Layer 3 of a small transformer language model trained on English Wikipedia (14 layers, counted from 0, width 64).
A neuron adds its activation times its output weights to the MLP's output. To switch it off is to set its activation to zero at one token and run the rest of the model.

Output weights of the MLP neurons that the questions are about. A number n stands for (n - 128) times 0.0048.
n15: 170, 56, 111, 196, 181, 101, 105, 112, 92, 116, 131, 171, 162, 110, 167, 127, 98, 159, 134, 86, 144, 109, 178, 104, 81, 151, 92, 138, 120, 97, 150, 136, 144, 126, 133, 163, 129, 128, 136, 119, 118, 131, 52, 120, 117, 69, 125, 142, 147, 113, 109, 106, 175, 77, 126, 171, 151, 143, 100, 169, 129, 154, 63, 122
n19: 113, 147, 133, 113, 152, 125, 149, 143, 124, 147, 110, 142, 132, 133, 116, 175, 160, 158, 182, 123, 144, 127, 103, 104, 85, 137, 133, 156, 143, 177, 115, 153, 141, 134, 98, 121, 163, 151, 104, 146, 75, 121, 103, 85, 150, 162, 146, 114, 111, 140, 146, 83, 139, 147, 139, 154, 83, 101, 150, 132, 135, 96, 82, 169
n21: 109, 128, 156, 89, 125, 176, 133, 136, 123, 82, 109, 109, 134, 124, 156, 137, 124, 128, 113, 102, 76, 116, 157, 112, 85, 129, 133, 155, 64, 120, 196, 57, 154, 111, 165, 168, 173, 132, 86, 168, 101, 138, 176, 104, 133, 164, 128, 135, 187, 100, 70, 122, 173, 132, 147, 147, 106, 167, 146, 133, 115, 131, 88, 88
n24: 53, 174, 96, 143, 127, 135, 98, 153, 90, 146, 86, 134, 144, 179, 85, 182, 142, 99, 78, 108, 149, 139, 149, 188, 120, 145, 142, 98, 101, 117, 93, 166, 78, 131, 104, 105, 146, 109, 122, 62, 160, 136, 90, 132, 163, 180, 114, 124, 94, 165, 124, 155, 119, 100, 95, 93, 140, 143, 94, 150, 156, 128, 134, 163
n33: 125, 151, 119, 130, 180, 130, 115, 114, 100, 126, 143, 150, 117, 188, 134, 161, 173, 126, 150, 112, 128, 154, 103, 96, 144, 172, 141, 109, 99, 78, 69, 109, 72, 126, 68, 107, 109, 150, 94, 119, 221, 170, 91, 134, 169, 194, 102, 133, 93, 82, 133, 155, 136, 118, 73, 150, 169, 126, 167, 169, 100, 100, 125, 161
n52: 113, 149, 104, 125, 164, 122, 116, 149, 162, 152, 165, 137, 154, 120, 118, 146, 120, 117, 107, 111, 99, 107, 111, 94, 120, 110, 99, 134, 100, 124, 143, 149, 113, 74, 151, 117, 169, 143, 183, 148, 123, 149, 97, 180, 128, 125, 125, 92, 82, 143, 139, 126, 86, 116, 149, 121, 162, 100, 79, 158, 114, 126, 198, 112
n67: 139, 153, 105, 170, 120, 73, 134, 165, 115, 138, 160, 134, 116, 94, 123, 103, 204, 81, 132, 92, 148, 154, 123, 145, 118, 120, 174, 126, 115, 146, 116, 129, 108, 161, 139, 116, 147, 135, 47, 137, 143, 118, 146, 144, 89, 128, 144, 121, 157, 139, 88, 49, 143, 105, 120, 140, 93, 216, 170, 93, 132, 156, 72, 108
n72: 135, 117, 139, 148, 132, 83, 127, 156, 131, 160, 127, 125, 120, 139, 167, 157, 163, 143, 110, 154, 142, 100, 141, 85, 76, 112, 97, 151, 183, 140, 116, 118, 114, 121, 170, 123, 81, 123, 128, 99, 107, 100, 153, 87, 167, 107, 128, 104, 123, 154, 82, 180, 150, 67, 112, 81, 104, 123, 151, 148, 72, 81, 168, 118
n82: 144, 112, 193, 163, 138, 160, 169, 162, 111, 143, 89, 126, 110, 118, 176, 161, 174, 134, 161, 97, 104, 151, 162, 73, 102, 125, 136, 165, 136, 214, 103, 113, 163, 181, 116, 123, 103, 108, 82, 99, 97, 116, 109, 151, 89, 135, 153, 148, 116, 144, 154, 145, 128, 139, 176, 110, 95, 125, 58, 131, 63, 61, 150, 123
n84: 198, 149, 115, 106, 113, 114, 130, 139, 84, 148, 154, 153, 141, 92, 194, 190, 100, 150, 63, 132, 114, 27, 124, 98, 98, 71, 73, 85, 96, 94, 151, 113, 119, 99, 250, 145, 176, 104, 136, 126, 101, 85, 114, 113, 201, 166, 178, 116, 200, 214, 182, 147, 140, 73, 109, 91, 50, 81, 100, 125, 55, 111, 155, 69
n87: 124, 103, 93, 148, 118, 149, 80, 193, 107, 112, 162, 85, 123, 100, 104, 90, 136, 134, 149, 145, 110, 129, 119, 146, 122, 105, 115, 139, 100, 117, 89, 133, 113, 126, 165, 141, 160, 157, 188, 117, 96, 140, 15, 120, 140, 156, 161, 110, 108, 106, 142, 141, 120, 144, 151, 138, 93, 145, 121, 167, 112, 179, 181, 100
n98: 138, 126, 121, 155, 123, 164, 100, 145, 130, 133, 161, 85, 42, 96, 152, 112, 125, 122, 177, 63, 140, 108, 135, 132, 207, 153, 99, 134, 155, 98, 84, 142, 66, 171, 125, 141, 88, 154, 75, 114, 123, 89, 110, 154, 168, 122, 164, 156, 111, 89, 156, 125, 151, 144, 116, 115, 170, 129, 108, 146, 122, 108, 87, 112
n113: 114, 92, 92, 124, 118, 134, 134, 119, 149, 138, 166, 94, 136, 88, 112, 140, 146, 89, 137, 130, 153, 74, 114, 58, 74, 111, 106, 133, 130, 108, 89, 137, 89, 131, 111, 131, 173, 83, 116, 161, 157, 198, 91, 119, 74, 83, 112, 126, 156, 128, 99, 170, 107, 121, 131, 100, 161, 163, 123, 152, 186, 163, 119, 88
n116: 158, 116, 140, 181, 197, 95, 92, 135, 170, 163, 92, 149, 116, 170, 140, 185, 141, 142, 143, 133, 96, 169, 138, 68, 77, 125, 94, 141, 228, 139, 124, 99, 159, 144, 88, 58, 136, 139, 122, 165, 37, 110, 153, 153, 206, 122, 122, 117, 72, 129, 101, 144, 204, 142, 74, 104, 114, 122, 144, 133, 89, 167, 82, 113
n153: 168, 112, 160, 149, 135, 122, 126, 136, 125, 176, 94, 129, 127, 107, 170, 135, 115, 103, 165, 84, 167, 96, 169, 151, 175, 14, 129, 132, 130, 157, 223, 117, 126, 36, 143, 151, 121, 144, 137, 138, 141, 93, 85, 155, 101, 148, 99, 180, 72, 137, 211, 102, 119, 75, 115, 149, 103, 107, 165, 94, 96, 110, 145, 103
n182: 61, 139, 154, 94, 113, 127, 107, 95, 141, 187, 171, 128, 195, 157, 161, 156, 114, 127, 127, 179, 182, 159, 140, 130, 164, 139, 121, 109, 134, 100, 165, 104, 105, 132, 166, 152, 132, 113, 118, 104, 106, 218, 122, 137, 90, 125, 176, 148, 95, 139, 168, 104, 169, 137, 89, 89, 134, 126, 97, 162, 138, 121, 104, 162

Each question names a token from some text and the token that comes next. It shows the activations a of the neurons there, in the order above. A number n stands for (n - 128) times 0.26.

Then comes g, the gradient of the next token's log-probability with respect to the MLP's output, scaled to length 1. A neuron's effect is roughly proportional to its activation times (output weights . g). A number n stands for (n - 128) times 0.004.

"ed", then "o"
a: 129, 113, 128, 126, 128, 130, 126, 128, 118, 129, 130, 128, 127, 128, 125, 129
g: 72, 96, 146, 81, 150, 88, 144, 105, 104, 96, 66, 147, 159, 151, 115, 95, 102, 87, 157, 101, 116, 128, 178, 146, 96, 117, 131, 127, 146, 118, 100, 181, 175, 158, 143, 113, 72, 155, 121, 116, 143, 134, 105, 162, 113, 88, 98, 56, 112, 161, 125, 113, 135, 84, 142, 130, 168, 128, 130, 117, 134, 82, 197, 77
Switching off which neuron hurts the next token most? n19

" 23", then ","
a: 125, 129, 128, 118, 127, 124, 127, 128, 129, 129, 125, 129, 128, 128, 127, 127
g: 211, 70, 150, 123, 194, 126, 127, 65, 159, 136, 137, 118, 99, 139, 163, 118, 54, 127, 128, 111, 114, 85, 135, 95, 148, 123, 136, 145, 122, 175, 184, 152, 124, 151, 121, 200, 140, 116, 127, 125, 118, 154, 166, 103, 95, 157, 138, 134, 115, 109, 108, 141, 116, 164, 130, 162, 141, 167, 130, 134, 117, 115, 198, 180
Switching off which neuron hurts the next token most? n24

"s", then "as"
a: 129, 127, 128, 128, 122, 127, 128, 129, 128, 130, 129, 115, 128, 131, 127, 128
g: 156, 123, 125, 156, 107, 128, 61, 145, 165, 212, 104, 117, 164, 130, 135, 124, 105, 137, 117, 118, 122, 124, 31, 128, 127, 131, 106, 102, 88, 127, 136, 142, 140, 164, 115, 132, 143, 110, 126, 126, 150, 132, 206, 109, 61, 122, 96, 173, 137, 87, 136, 168, 126, 128, 121, 105, 115, 112, 190, 65, 132, 160, 169, 132
Switching off which neuron hurts the next token most? n98

" ", then "app"
a: 125, 127, 129, 129, 129, 128, 128, 131, 127, 240, 125, 121, 125, 127, 125, 129
g: 78, 83, 145, 165, 158, 142, 127, 116, 156, 114, 129, 142, 220, 114, 175, 90, 129, 118, 140, 136, 147, 151, 178, 133, 176, 104, 136, 101, 84, 135, 191, 68, 131, 107, 100, 171, 183, 110, 94, 140, 137, 154, 137, 127, 133, 118, 181, 119, 124, 129, 122, 107, 86, 155, 152, 157, 129, 195, 68, 111, 116, 114, 134, 125
Which neuron, switched off, raises the next token's probability most? n84

"wa", then "re"
a: 128, 129, 129, 130, 138, 127, 127, 128, 128, 127, 123, 126, 116, 125, 125, 127
g: 97, 53, 114, 100, 196, 153, 116, 139, 55, 117, 122, 129, 115, 162, 130, 102, 109, 97, 107, 139, 137, 97, 87, 93, 195, 93, 89, 164, 155, 106, 162, 114, 134, 198, 141, 135, 149, 146, 137, 128, 123, 144, 161, 126, 147, 98, 139, 175, 112, 103, 150, 91, 134, 140, 85, 142, 125, 92, 132, 135, 86, 52, 130, 120
Switching off which neuron hurts the next token most? n113

"un", then "ense"
a: 128, 126, 128, 137, 128, 121, 128, 142, 122, 130, 120, 128, 123, 131, 126, 130
g: 83, 133, 149, 161, 109, 122, 91, 158, 148, 180, 169, 173, 151, 77, 28, 136, 133, 122, 105, 104, 61, 83, 166, 118, 169, 126, 128, 175, 160, 87, 155, 149, 119, 120, 125, 123, 151, 101, 167, 73, 145, 166, 107, 75, 122, 132, 162, 156, 132, 130, 153, 117, 122, 87, 107, 123, 104, 110, 130, 155, 147, 117, 93, 127
Switching off which neuron hurts the next token most? n24

" Sh", then "ō"
a: 127, 130, 127, 123, 128, 130, 127, 129, 129, 130, 126, 128, 126, 115, 132, 130
g: 78, 148, 168, 83, 147, 122, 112, 141, 137, 145, 212, 168, 85, 99, 164, 164, 106, 165, 114, 87, 111, 61, 135, 158, 184, 148, 143, 167, 109, 133, 65, 144, 159, 135, 135, 116, 97, 164, 139, 177, 143, 101, 110, 143, 67, 88, 91, 124, 156, 112, 122, 104, 155, 140, 118, 110, 118, 176, 128, 138, 85, 140, 132, 125
Which two neurons, each switched off alone, lower its probability most, in order? n116, n24

"ef", then "for"
a: 126, 128, 128, 128, 129, 129, 68, 128, 129, 129, 127, 124, 128, 128, 117, 130
g: 86, 118, 171, 165, 150, 149, 128, 127, 105, 199, 91, 121, 109, 97, 59, 192, 156, 127, 131, 95, 77, 146, 187, 87, 97, 146, 108, 70, 87, 48, 91, 109, 132, 130, 97, 119, 109, 143, 130, 159, 131, 112, 138, 119, 113, 160, 157, 160, 120, 113, 152, 139, 118, 146, 130, 131, 132, 107, 156, 164, 129, 163, 81, 99
Switching off which neuron hurts the next token most? n67

" se", then "ri"
a: 126, 127, 128, 130, 130, 129, 127, 129, 128, 129, 127, 128, 127, 127, 124, 118
g: 96, 140, 120, 83, 155, 155, 83, 123, 112, 135, 134, 192, 89, 183, 142, 87, 157, 173, 100, 111, 147, 146, 161, 122, 82, 125, 91, 140, 113, 118, 124, 138, 126, 154, 118, 93, 105, 82, 142, 108, 122, 112, 126, 95, 129, 199, 115, 120, 130, 62, 107, 132, 123, 159, 156, 156, 153, 67, 147, 96, 150, 193, 152, 61
Which two neurons, each switched off alone, lower its probability most, in order? n182, n153

" ", then "Japanese"
a: 124, 127, 128, 129, 132, 128, 128, 131, 127, 234, 126, 122, 130, 127, 122, 128
g: 153, 153, 130, 111, 144, 84, 90, 98, 124, 127, 168, 210, 86, 126, 158, 158, 118, 194, 112, 151, 166, 115, 125, 109, 134, 133, 120, 181, 179, 121, 60, 125, 128, 103, 87, 100, 125, 178, 138, 104, 129, 107, 122, 114, 122, 96, 164, 85, 82, 166, 134, 86, 134, 125, 99, 103, 147, 88, 92, 82, 127, 172, 102, 94
Switching off which neuron hurts the next token most? n84

"ga", then " Mi"
a: 126, 127, 127, 128, 127, 129, 128, 136, 128, 130, 127, 128, 127, 127, 129, 129
g: 104, 111, 119, 184, 152, 211, 129, 129, 106, 149, 137, 135, 115, 133, 128, 199, 112, 114, 136, 105, 217, 149, 121, 95, 105, 125, 108, 123, 167, 122, 83, 125, 147, 109, 99, 110, 126, 181, 162, 71, 104, 79, 101, 124, 111, 136, 92, 114, 122, 112, 106, 134, 135, 79, 119, 148, 112, 71, 135, 73, 178, 168, 118, 108
Which neuron, switched off, raises the next token's probability most? n15

"s", then " of"
a: 130, 128, 108, 126, 132, 127, 127, 128, 129, 128, 128, 122, 128, 130, 127, 128
g: 116, 138, 44, 165, 98, 138, 120, 134, 128, 129, 110, 96, 179, 128, 131, 115, 142, 177, 193, 128, 61, 104, 65, 186, 100, 110, 161, 119, 95, 98, 153, 181, 167, 131, 109, 113, 104, 161, 138, 114, 150, 124, 66, 150, 126, 189, 101, 95, 135, 139, 125, 119, 166, 143, 174, 146, 139, 85, 152, 131, 144, 111, 123, 129
Which neuron, switched off, raises the next token's probability most? n116

"ine", then "er"
a: 135, 127, 124, 129, 128, 131, 126, 130, 128, 131, 124, 128, 129, 130, 126, 128
g: 85, 115, 47, 160, 154, 114, 115, 99, 144, 132, 148, 114, 157, 85, 138, 73, 109, 147, 122, 58, 150, 143, 181, 137, 99, 112, 118, 132, 129, 179, 174, 125, 165, 136, 95, 104, 158, 68, 122, 139, 96, 91, 80, 97, 143, 102, 137, 94, 173, 123, 122, 128, 111, 141, 93, 158, 139, 112, 81, 135, 104, 73, 111, 181
Switching off which neuron hurts the next token most? n15

"sa", then "wi"
a: 127, 128, 129, 131, 134, 127, 129, 130, 128, 130, 122, 114, 128, 130, 124, 129
g: 83, 136, 113, 158, 145, 100, 129, 108, 128, 106, 172, 93, 88, 140, 135, 177, 106, 89, 122, 182, 154, 120, 132, 170, 151, 109, 91, 131, 122, 161, 184, 115, 182, 97, 156, 108, 134, 126, 104, 127, 95, 159, 123, 82, 137, 152, 154, 103, 66, 103, 129, 125, 123, 108, 142, 189, 83, 113, 121, 77, 182, 196, 153, 82
Switching off which neuron hurts the next token most? n98

"ab", then "und"
a: 125, 128, 127, 128, 128, 128, 127, 139, 128, 131, 126, 128, 130, 128, 129, 130
g: 165, 122, 150, 123, 122, 135, 59, 159, 141, 86, 171, 170, 142, 126, 161, 106, 108, 131, 104, 111, 143, 155, 140, 109, 82, 98, 67, 126, 166, 138, 94, 161, 124, 88, 92, 115, 95, 84, 78, 79, 165, 145, 131, 88, 139, 113, 130, 98, 89, 94, 142, 67, 94, 116, 121, 71, 104, 118, 75, 160, 87, 152, 156, 128
Switching off which neuron hurts the next token most? n72

"p", then " "
a: 128, 128, 127, 128, 126, 125, 123, 128, 129, 127, 128, 127, 126, 116, 125, 129
g: 126, 90, 92, 111, 113, 107, 154, 155, 147, 126, 168, 109, 129, 69, 120, 192, 143, 135, 116, 166, 102, 175, 127, 190, 132, 165, 189, 123, 127, 147, 126, 159, 67, 125, 114, 100, 122, 143, 122, 134, 112, 112, 155, 107, 113, 170, 161, 159, 105, 144, 63, 128, 135, 88, 125, 132, 88, 83, 124, 125, 133, 228, 92, 119
Switching off which neuron hurts the next token most? n153

" company", then " made"
a: 127, 128, 116, 117, 128, 125, 126, 128, 129, 131, 136, 128, 128, 128, 127, 128
g: 64, 114, 107, 129, 93, 160, 158, 152, 120, 143, 131, 155, 163, 160, 116, 132, 61, 122, 179, 44, 127, 105, 125, 201, 151, 131, 95, 104, 98, 127, 126, 131, 159, 132, 125, 165, 120, 137, 122, 135, 109, 148, 166, 117, 92, 130, 139, 121, 94, 92, 143, 145, 124, 92, 156, 140, 142, 92, 173, 152, 152, 75, 163, 43
Which neuron, switched off, raises the next token's probability most? n21

" he", then "l"
a: 127, 128, 128, 127, 128, 136, 126, 128, 127, 136, 128, 128, 128, 128, 128, 127
g: 62, 146, 53, 91, 136, 87, 120, 149, 169, 108, 119, 211, 84, 102, 80, 135, 160, 109, 147, 115, 73, 94, 101, 110, 129, 108, 141, 122, 104, 112, 174, 176, 146, 125, 133, 125, 81, 131, 186, 146, 125, 145, 126, 122, 123, 126, 114, 69, 145, 166, 119, 114, 123, 109, 173, 174, 77, 107, 101, 121, 157, 124, 127, 125
Which two neurons, each switched off alone, lower its probability most, in order? n52, n84

".", then " The"
a: 125, 128, 124, 127, 131, 129, 128, 129, 127, 174, 128, 129, 125, 129, 127, 131
g: 88, 140, 156, 205, 138, 87, 64, 110, 143, 119, 154, 136, 150, 135, 118, 170, 143, 163, 113, 116, 146, 61, 158, 130, 178, 103, 146, 125, 146, 178, 128, 93, 124, 148, 95, 131, 116, 113, 83, 143, 167, 113, 110, 143, 152, 124, 90, 140, 148, 146, 42, 150, 147, 129, 139, 86, 97, 93, 143, 147, 116, 105, 104, 50
Switching off which neuron hurts the next token most? n84

"es", then " J"
a: 128, 128, 117, 121, 126, 127, 128, 130, 129, 130, 130, 129, 129, 130, 126, 133
g: 108, 116, 125, 156, 113, 77, 161, 154, 133, 142, 152, 131, 130, 61, 113, 179, 76, 154, 174, 129, 141, 132, 114, 129, 69, 90, 200, 145, 152, 124, 127, 165, 100, 110, 125, 48, 136, 133, 114, 120, 83, 86, 107, 126, 114, 156, 131, 154, 94, 123, 97, 170, 141, 107, 179, 113, 150, 113, 128, 69, 173, 130, 82, 157
Switching off which neuron hurts the next token most? n21

" had", then " been"
a: 128, 128, 124, 128, 128, 152, 126, 129, 128, 141, 128, 128, 128, 128, 128, 129
g: 73, 115, 101, 77, 132, 143, 113, 117, 71, 84, 144, 86, 147, 124, 162, 127, 130, 119, 89, 134, 132, 68, 85, 169, 101, 137, 116, 136, 144, 120, 132, 112, 149, 116, 131, 92, 162, 139, 112, 169, 167, 167, 152, 105, 96, 116, 141, 61, 131, 99, 167, 153, 134, 178, 173, 113, 159, 97, 130, 166, 81, 120, 156, 211
Switching off which neuron hurts the next token most? n52

",", then " Al"
a: 128, 128, 128, 130, 92, 128, 128, 128, 127, 129, 128, 127, 127, 129, 129, 130
g: 130, 95, 153, 61, 161, 118, 164, 171, 132, 139, 63, 119, 142, 136, 137, 155, 146, 120, 104, 109, 180, 132, 135, 122, 139, 99, 118, 131, 153, 152, 134, 156, 125, 159, 174, 35, 151, 131, 106, 166, 97, 88, 152, 152, 100, 134, 146, 54, 128, 81, 192, 113, 146, 129, 190, 153, 128, 171, 139, 138, 99, 140, 124, 124
Switching off which neuron hurts the next token most? n33

"ard", then "s"
a: 128, 126, 116, 128, 132, 128, 126, 129, 106, 130, 132, 119, 128, 128, 124, 128
g: 128, 180, 163, 84, 95, 66, 111, 80, 128, 91, 107, 108, 98, 162, 110, 117, 111, 91, 99, 66, 145, 144, 80, 124, 111, 126, 104, 188, 122, 126, 141, 163, 94, 176, 116, 108, 60, 189, 172, 150, 117, 135, 129, 133, 96, 183, 101, 110, 144, 100, 135, 179, 119, 118, 142, 158, 140, 110, 142, 176, 132, 119, 91, 130
Switching off which neuron hurts the next token most? n82

"u", then "ity"
a: 124, 125, 128, 122, 126, 129, 129, 131, 130, 130, 125, 128, 126, 129, 126, 128
g: 147, 70, 158, 116, 165, 126, 137, 110, 178, 118, 129, 155, 139, 143, 175, 100, 112, 140, 154, 114, 175, 194, 150, 76, 94, 148, 127, 139, 118, 133, 142, 112, 126, 127, 102, 138, 103, 117, 168, 71, 110, 121, 121, 213, 133, 161, 105, 102, 168, 101, 156, 114, 175, 150, 131, 143, 90, 121, 122, 191, 82, 81, 108, 186
Switching off which neuron hurts the next token most? n24

"[", then "ja"
a: 128, 127, 128, 128, 126, 124, 128, 128, 129, 128, 128, 128, 123, 127, 117, 137
g: 80, 120, 135, 154, 138, 91, 170, 155, 134, 139, 187, 144, 139, 136, 123, 112, 111, 99, 145, 95, 128, 131, 112, 165, 91, 184, 115, 92, 104, 114, 153, 106, 126, 158, 163, 113, 61, 99, 156, 138, 113, 173, 90, 162, 187, 126, 128, 160, 128, 173, 136, 189, 92, 163, 118, 163, 97, 202, 178, 141, 94, 116, 143, 105
Switching off which neuron hurts the next token most? n153

" p", then "ub"
a: 128, 128, 128, 129, 126, 129, 116, 128, 129, 127, 129, 128, 121, 128, 131, 130
g: 81, 106, 167, 158, 97, 104, 126, 178, 136, 80, 104, 117, 168, 119, 136, 93, 175, 91, 142, 164, 135, 137, 171, 120, 120, 164, 164, 102, 184, 112, 108, 124, 126, 66, 135, 130, 129, 110, 97, 106, 142, 114, 127, 116, 122, 201, 176, 134, 117, 97, 101, 108, 73, 88, 144, 187, 120, 174, 136, 101, 176, 142, 167, 168
Which neuron, switched off, raises the next token's probability most? n67

"w", then " to"
a: 127, 123, 128, 126, 128, 127, 128, 132, 129, 130, 128, 122, 121, 130, 124, 132
g: 110, 150, 132, 91, 193, 150, 137, 126, 161, 124, 119, 142, 96, 126, 103, 160, 61, 84, 178, 80, 107, 111, 154, 141, 145, 92, 98, 133, 123, 126, 119, 147, 141, 104, 167, 135, 82, 121, 114, 151, 64, 159, 178, 177, 64, 170, 152, 164, 167, 140, 138, 172, 132, 91, 92, 134, 131, 91, 132, 140, 112, 88, 169, 163
Switching off which neuron hurts the next token most? n113

"wi", then "==="
a: 128, 124, 128, 126, 129, 127, 126, 128, 126, 127, 136, 126, 128, 129, 125, 131
g: 97, 135, 136, 167, 120, 109, 95, 98, 114, 85, 130, 138, 149, 106, 102, 108, 169, 109, 75, 116, 97, 123, 172, 63, 191, 173, 87, 96, 134, 132, 109, 152, 94, 123, 166, 100, 147, 166, 179, 120, 168, 45, 96, 115, 134, 82, 135, 116, 122, 114, 142, 104, 147, 82, 123, 106, 151, 111, 119, 120, 107, 206, 109, 128
Switching off which neuron hurts the next token most? n87

"In", then "tern"
a: 127, 128, 125, 128, 128, 125, 128, 124, 128, 128, 128, 128, 128, 126, 112, 133
g: 149, 140, 40, 146, 160, 88, 114, 135, 128, 153, 125, 77, 144, 147, 187, 79, 172, 130, 156, 74, 142, 123, 153, 148, 101, 148, 116, 122, 102, 164, 140, 96, 195, 107, 133, 111, 139, 134, 119, 138, 119, 163, 95, 139, 190, 144, 120, 136, 78, 148, 93, 146, 70, 124, 152, 151, 160, 185, 136, 183, 136, 142, 161, 129
Which neuron, switched off, raises the next token's probability most? n153

" over", then " 5"
a: 126, 129, 128, 125, 128, 126, 127, 128, 127, 129, 128, 127, 130, 128, 125, 135
g: 111, 160, 144, 166, 172, 146, 114, 69, 86, 149, 98, 122, 149, 162, 127, 102, 113, 183, 80, 146, 154, 154, 155, 129, 105, 118, 97, 142, 95, 133, 7, 124, 84, 85, 155, 130, 148, 103, 83, 102, 148, 195, 122, 130, 131, 131, 117, 109, 123, 120, 63, 131, 121, 125, 115, 152, 150, 83, 144, 124, 130, 148, 145, 139
Which neuron, switched off, raises the next token's probability most? n24

"th", then "in"
a: 126, 129, 128, 124, 127, 128, 126, 128, 126, 127, 128, 129, 128, 124, 127, 131
g: 103, 139, 95, 142, 97, 137, 128, 134, 90, 162, 128, 134, 78, 47, 180, 123, 91, 168, 122, 86, 140, 134, 146, 155, 193, 118, 138, 77, 79, 141, 165, 129, 148, 87, 97, 143, 150, 107, 143, 134, 109, 138, 187, 121, 88, 106, 101, 185, 140, 121, 166, 111, 126, 137, 143, 89, 98, 102, 157, 152, 192, 110, 109, 83
Switching off which neuron hurts the next token most? n116

"ic", then "le"
a: 127, 124, 124, 118, 128, 129, 125, 136, 129, 130, 123, 126, 128, 131, 127, 140
g: 83, 92, 151, 115, 166, 123, 95, 100, 97, 121, 122, 103, 147, 163, 91, 134, 49, 110, 189, 107, 120, 91, 161, 113, 142, 119, 155, 95, 101, 141, 142, 114, 219, 151, 128, 125, 118, 115, 101, 127, 135, 139, 181, 117, 157, 162, 210, 134, 129, 123, 125, 129, 114, 71, 145, 119, 105, 122, 106, 82, 106, 81, 126, 80
Which neuron, switched off, raises the next token's probability most? n21

"\n", then "|"
a: 128, 128, 128, 128, 133, 129, 128, 130, 127, 246, 139, 124, 129, 117, 133, 128
g: 77, 154, 97, 101, 142, 113, 164, 166, 163, 118, 118, 43, 137, 101, 76, 99, 115, 123, 110, 143, 106, 83, 153, 163, 126, 87, 145, 120, 111, 160, 130, 111, 161, 96, 132, 131, 97, 116, 164, 158, 139, 114, 132, 172, 186, 103, 102, 124, 210, 163, 105, 145, 158, 81, 170, 149, 126, 136, 97, 93, 110, 128, 135, 186
Switching off which neuron hurts the next token most? n84